Layer 10 of a small transformer language model trained on English Wikipedia (23 layers, counted from 0, width 64). Numbers have three digits each and are written without spaces.
A neuron adds its activation times its output weights to the MLP's output. To switch it off is to set its activation to zero at one token and run the rest of the model.

Output weights of the MLP neurons that the questions are about. A number n stands for (n - 500) times 0.002.
n13: 502566511252377478467433435451298596535398505266577431656451631617351572473583517418799752498380524526186563545600368594348494513484346535762403528574457598428518347528672450601629477487591296
n44: 563322499372494573483477574521566688623357539361645398363290414649545665365468407580699556471362389548321492505476540503499405504455411370327329447546405485630411496715651526627535395559535449
n49: 469361661460262557507439400617532575569541579391559401381681558618410465246530547416564439418322456496476570531659392629504567527582422393340362425423291537635606612650545557475778549418398499
n78: 386113184405419563085608510373790177375736444336688456564682373229883450703505410411298412669590492308559698528583695487453203265667669344525448548539497467673514448767391390453484526416516694
n81: 420519468673562521531672608545629582456237509502510329382369438685447401681369497403542466613493664401356620783445340419509542496566725372282436391509456636604405672440673658532512423413340499
n102: 443238509522250433423503401492529517536466371392560269293645593543447474519616517719595562478399363657376663595424450619388429522585616467448453271531553562349534687682509455634709508643319537
n135: 323344428360678426486625884966630562282282541182321494521435321482418679331442769499514472327246560411365562663485414515595219673582467494522475507371532730512443670451421233530336687576731537
n137: 563448384183358602547504694422425737653519472420508586606427618638454315401380639557438623620506607550750694291520221543358390431418344541576196702757627521447544727791339440356625552397411211
n142: 882499243785253347571307649717729689231374551734393787384534626309394733516475459349585900418561476579234374574295599364225695219408581284427596367478557817539379757341458242520467499562309581
n181: 576223525327432652529640412238438456565615342196480146357689390714397216469902515559635289410664559478542590659713735379418610436444598322580091542696565469627586147851565585326587422608644532
n192: 481563367644569578437540487460603498540604694522399549588621480279528483252441583454288400531515507362676492471331473369520497477500445590571559659430562503424650558553430625494567610489491649
n199: 240340570091607645570472312677500236516277912331597663399892546530462427505695554341395328408576889505339929344189485475594515689352328206546647692298263467573693018818335535575555528782364276
n210: 514227042504496587528400545642370314339867571499290726562442709667595652195407398489644437498370358205283650591313800603482470538408490806361804457330744617447691798509625580595570282378319551
n214: 328490577652424400526438632418537385573391434543697356297502368413667544476508332632725258396019480387395501284601354653485518634535833689308386602372914736578555475263496396688467807486359363
n223: 343351465330407619432443693472433423392479400098740548334457730491783782416560660338446684808555381424428764332696419364630331540315582442524374471423510305583421602475506552544529539415383706
n225: 372483463488463420611423495525640415459258583308485351318640385403473540526392736566568387424480572562404576707416486449584690626644505382296659410496429554514338700532880477479410411521561469

Each question names a token from some text and the token that comes next. It shows the activations a of the neurons there, in the order above. A number n stands for (n - 500) times 0.0079.

Then comes g, the gradient of the next token's log-probability with respect to the MLP's output, scaled to length 1. A neuron's effect is roughly proportional to its activation times (output weights . g). A number n stands for (n - 500) times 0.00098.

" f", then "r"
a: 661519493499699479499553484500489488500500500479
g: 602422318297539771608445324428506397553202543310748582414395401416603435607721559724335544533446319532592577421590585549556478520372401541559608540326504394544537650601321692456594710554451198
Which neuron, switched off, lowers the next token's probability most? n137

"hen", then "s"
a: 499491479498479625500500500500478755512500490500
g: 316583199502650613358483230448474665486688500452466497503559872552684523448641603565534213417600456499550547360407427438462486434729539239501471628542487421544656593570596414459655527491194354
Which neuron, switched off, lowers the next token's probability most? n199

" w", then "he"
a: 546521481548492498482479499500642498500500492484
g: 385598283579496669428573676329510271502513627555855665782352281397460428450342639543590644339438407419598551461521300607305575596284445503474334461649596512507515594419321512724513476629554439
Which neuron, switched off, lowers the next token's probability most? n192

"as", then "a"
a: 500499489500619641500481500499500500488495500494
g: 479473608651486587397229442425376644565676610432698419173424508466154405534575465375556500589636541682581476438400644594445601713677423424510262474596609472613773491431538555264297461579421462
Which neuron, switched off, lowers the next token's probability most? n102

"4", then "th"
a: 494570483500786481500483500497500500497498498479
g: 456466432320423406320340630747563680438667542367574539548671521444522455509491593713519165615622398384261677396532463671467389607348544246303545653510557324662600561562467368602466460471774430
Which neuron, switched off, raises the next token's probability most? n81

"es", then "\n"
a: 493499479500498493706499500478494500499499498492
g: 404464681384609234545745533497390445243153601418703376551708615607712632569708580597500637570506552421580259418344592440586456423513506538474437364423459681503502657417465405450629405545382257
Which neuron, switched off, lowers the next token's probability most? n135

" h", then "istor"
a: 702573505498710497500976496499481499500499500506
g: 405564512291636478490539511708481430434217438378507754536609627374828519389521629642362495309440490479548696324576439206309381404468496414372593712366479671498602560636648527639463579527556289
Which neuron, switched off, lowers the next token's probability most? n137

" call", then "-"
a: 767792511654478500500500500500480499500499497493
g: 506523550391358665491706467532396185431412723321525553584622473446758847407359433519537398536458634433603245631467649385664478427470499522742688465444555366498410619570493358517391197420498552
Which neuron, switched off, lowers the next token's probability most? n78

"at", then "ile"
a: 496483495500488500497650492596486500490496499500
g: 691829403481617540538505375340660600389509434394370506435525201491417362391491602697458568462507260589530465605512348793663556490680466583689356403458595411725347298465363534482404346644662489
Which neuron, switched off, lowers the next token's probability most? n181

"ase", then " in"
a: 500494479486499620494500499489485500679526689481
g: 406291152533499316605435322780621666332398464531551570624571496294339435670464513566494708565518475422603641435260706551513476480592400691392727584468255647490670632355534425526499409494432488
Which neuron, switched off, lowers the next token's probability most? n210

"ing", then "ly"
a: 500496479500500479484500480494480500483496494491
g: 449482446404614284377401252632470548390635469573581367656318780437595439290712391313530484409598355464445749482577568522632448651294583303379447416484657601451524844528508508410716512501462653
Which neuron, switched off, raises the next token's probability most? n210

"lish", then "ment"
a: 480584499478479479500500500500485485483645488500
g: 313195637317519555517401357567516439593325446626361730491522338232637586360462488465576452657416485541569313417403551665440727492395672507418750297509574651572624752374604438516357521494683595
Which neuron, switched off, lowers the next token's probability most? n214

" c", then "aus"
a: 518480486498705487489773493499480500500483500479
g: 519654333414722270632459552600660583480660419496320361619440479598221386309664652470589532379585470576695565661360496530484538340580460697422496215385364555589323523477543645633659451206437565
Which neuron, switched off, lowers the next token's probability most? n81

" American", then " loc"
a: 500495653500500487500500499500670500500492500500
g: 467649573648420604546838476281774519316298491625403610582576354483317494387562646340452659401386582564561348716500578484243439238698427558500592439444396510540471326491319575518370517602630644
Which neuron, switched off, lowers the next token's probability most? n192

"raw", then " against"
a: 495509487479571499481500488496500500509481578803
g: 307519329366501607450639262480271478518742566640502480106647623683582502503269488382567458616661598299404672598492578391474508621452634549404513598540308416432506395790548436616547405377511642
Which neuron, switched off, lowers the next token's probability most? n223

" re", then "ac"
a: 484499480570499500485500500500670500480485494500
g: 407533531237533699477748340326517401536620508539317406508580648517406608494365538470628332620527522543572319509425462470442749500422397698380561184469702218656544504577461677470598601424287741
Which neuron, switched off, lowers the next token's probability most? n192

" club", then " No"
a: 479566534479496500500500481500484494500498512497
g: 774521810391373605667321486322389455471444696502542362603508373791563646393446536494430426504443511394390251670621673672398297450494500364460635696561418611529369381476395455298662488377631591
Which neuron, switched off, lowers the next token's probability most? n44

",", then " St"
a: 592490504500500525495500500500739496500500499500
g: 520376776212469448749479626582452384505312469377433442672442591801540530395592443498378466567521492496443366555424573528661150676552571535497479543542321474278648341474505411440828491419693551
Which neuron, switched off, lowers the next token's probability most? n13

"ing", then " sc"
a: 610481479493500499500500498500482500500500499498
g: 604590564598545597474477465327575418276336467533606415514690640485669790408289489297615597511600620290419612586441571446330450415696482620735702621532288554470313412400709398367283446428566338
Which neuron, switched off, lowers the next token's probability most? n13

" col", then "lection"
a: 535487486500500479500487581500597555500492500495
g: 347486461551449478520653442342358265513468387493530499527507402548432554350194556414567529562437403749541380663379682708479540567460224746530465397676197611627623539341582612410602460531789667
Which neuron, switched off, raises the next token's probability most? n142

"e", then " team"
a: 500497495493500492493500486500481500491617480497
g: 355596470770585540488457406498206228568537461604670573477458492464601568616490275298611659461778668520438561604500449210527701392544295588483640567466387308361626464349758538427504566463426411
Which neuron, switched off, raises the next token's probability most? n214

".", then " Man"
a: 521481511487500498495498575499503479500500500634
g: 554374557587358625643359841401568236549548520496492452770396589434475418388647421502644640515489446389421143628415524358405423221740663267506591637514497642404366578512546598441607532578445474
Which neuron, switched off, lowers the next token's probability most? n142

" ro", then "am"
a: 494489479492684500500479500482498500500496633499
g: 757396363533485190469635544445672502536832539523617559514484341659289459534264443688488498673436393541459355442468449603574703330495671357571528571450644643592330391626380517456514248441288601
Which neuron, switched off, raises the next token's probability most? n223

" a", then " per"
a: 479544647480500512500482500500570497499596479499
g: 469525529799576332430669429338501491533478490622626612154435372312566372574610546541563363557434574573553535282639362553537382568380475549564239743702565522742354430570486561539346628623283292
Which neuron, switched off, lowers the next token's probability most? n214

":", then " P"
a: 479479848500500479500495496500493488500500500613
g: 313321582586426615323512749687802470355386710447486586514583629598530409436543244419599462512501745334458448569573511309513485430544540400555575260632339569592315376742617276401555585423604391
Which neuron, switched off, lowers the next token's probability most? n49

"95", then "9"
a: 495479702500496497500500528499480498500500500704
g: 402654541445277453609778302486461528464554561536610499739531371589540539570664401313531527644412439465485320284609551334688408383411575324551545855334336654626460401655381454620292395516445673
Which neuron, switched off, raises the next token's probability most? n225

" his", then " deb"
a: 613685617498636498500494480500500510500487497495
g: 352644483405590390470698288554527548587585479469432553249407430575649468372560383542736414611379496389629251297442532613488250617497469616347610428714260566627503565304741581400560721391652616
Which neuron, switched off, lowers the next token's probability most? n44

"–", then "1"
a: 487479681500500486479500492500480500500500499480
g: 653708406552524579583605225255347443662589622470445403497562466397766464401605526782389319502689294575497478597544652477306592288374643509432329356689534216451407562495466591662464468528573518
Which neuron, switched off, raises the next token's probability most? n49

"r", then "b"
a: 500499479500725618500479486496500500480488500496
g: 447393447372750359777502371446485464445558463279511384506669520379580466365443435873358444388407275488685624602543556770504610196493554377313591569596554575708443445537497444598499515350681522
Which neuron, switched off, raises the next token's probability most? n81

"ch", then "é"
a: 479499534500481483500487500500492498484500500654
g: 660513555459518287506447762481769617508719496566624332649499316399139312532480335277419523700342361421334456582472436747612656498464509615431532435594633503405594610419393607594548528543331395
Which neuron, switched off, raises the next token's probability most? n225

" d", then "w"
a: 500487481499872518496700500499497500500488498479
g: 751323663582410594760470458524499471532553703338464536693407240418631470705657314623395453541439554667397421551518637248511361196465546437358434641594601453619334465466452455718397644459457326
Which neuron, switched off, raises the next token's probability most? n137

" st", then "ory"
a: 874488491480484500500568500500479500500500500484
g: 599241446381636422457498667765493575556697357516244504473504646431789490584749492568484437376333616397579453516441644499413591736580498361528639529201280588379622467452670319504454380410370474
Which neuron, switched off, raises the next token's probability most? n13

":", then " Geor"
a: 484478841500500482500497494500494492500500500572
g: 266483426420530700527354447345379478398448408349386675621593682621598352474570434491480585366618586714711590524594570292642513369572744249621556557659339647461409243541341424463598359387493734
Which neuron, switched off, raises the next token's probability most? n49

" to", then " the"
a: 514479497479500479498500486500654492485500494478
g: 448343517554409461372599613318468526531340426352656621388655731435441469429339493612458408475651533797251746497359588670492546501429363471334455423694564382487612680459420274426782347672541664
Which neuron, switched off, raises the next token's probability most? n192

"ra", then " time"
a: 479497480478488480500495500500485548479510499481
g: 473558550219338532692523456392497285597473323432462682585346429648359578324498550472366514514418690686602300813565524552503592268584769585413451487621475607505325350451522477474531460418856456
Which neuron, switched off, raises the next token's probability most? n199

" team", then "."
a: 500485494484486500497500500498484500494498564494
g: 637336707334414391608610483593578604520462463698331539504523340420400471651167540409350732395424643446427569635589482469383624438448793653377210474448432676435491516532395437631407369731708498
Which neuron, switched off, raises the next token's probability most? n223

"ow", then "ling"
a: 479687493491500499500500500498500500497500538480
g: 378264482401418595314254568401686442452566332498556534501562628603615435443491423415776427570556705387311370408453589461565549585525637683636659572453406295601686754357291574359638294463442706
Which neuron, switched off, raises the next token's probability most? n44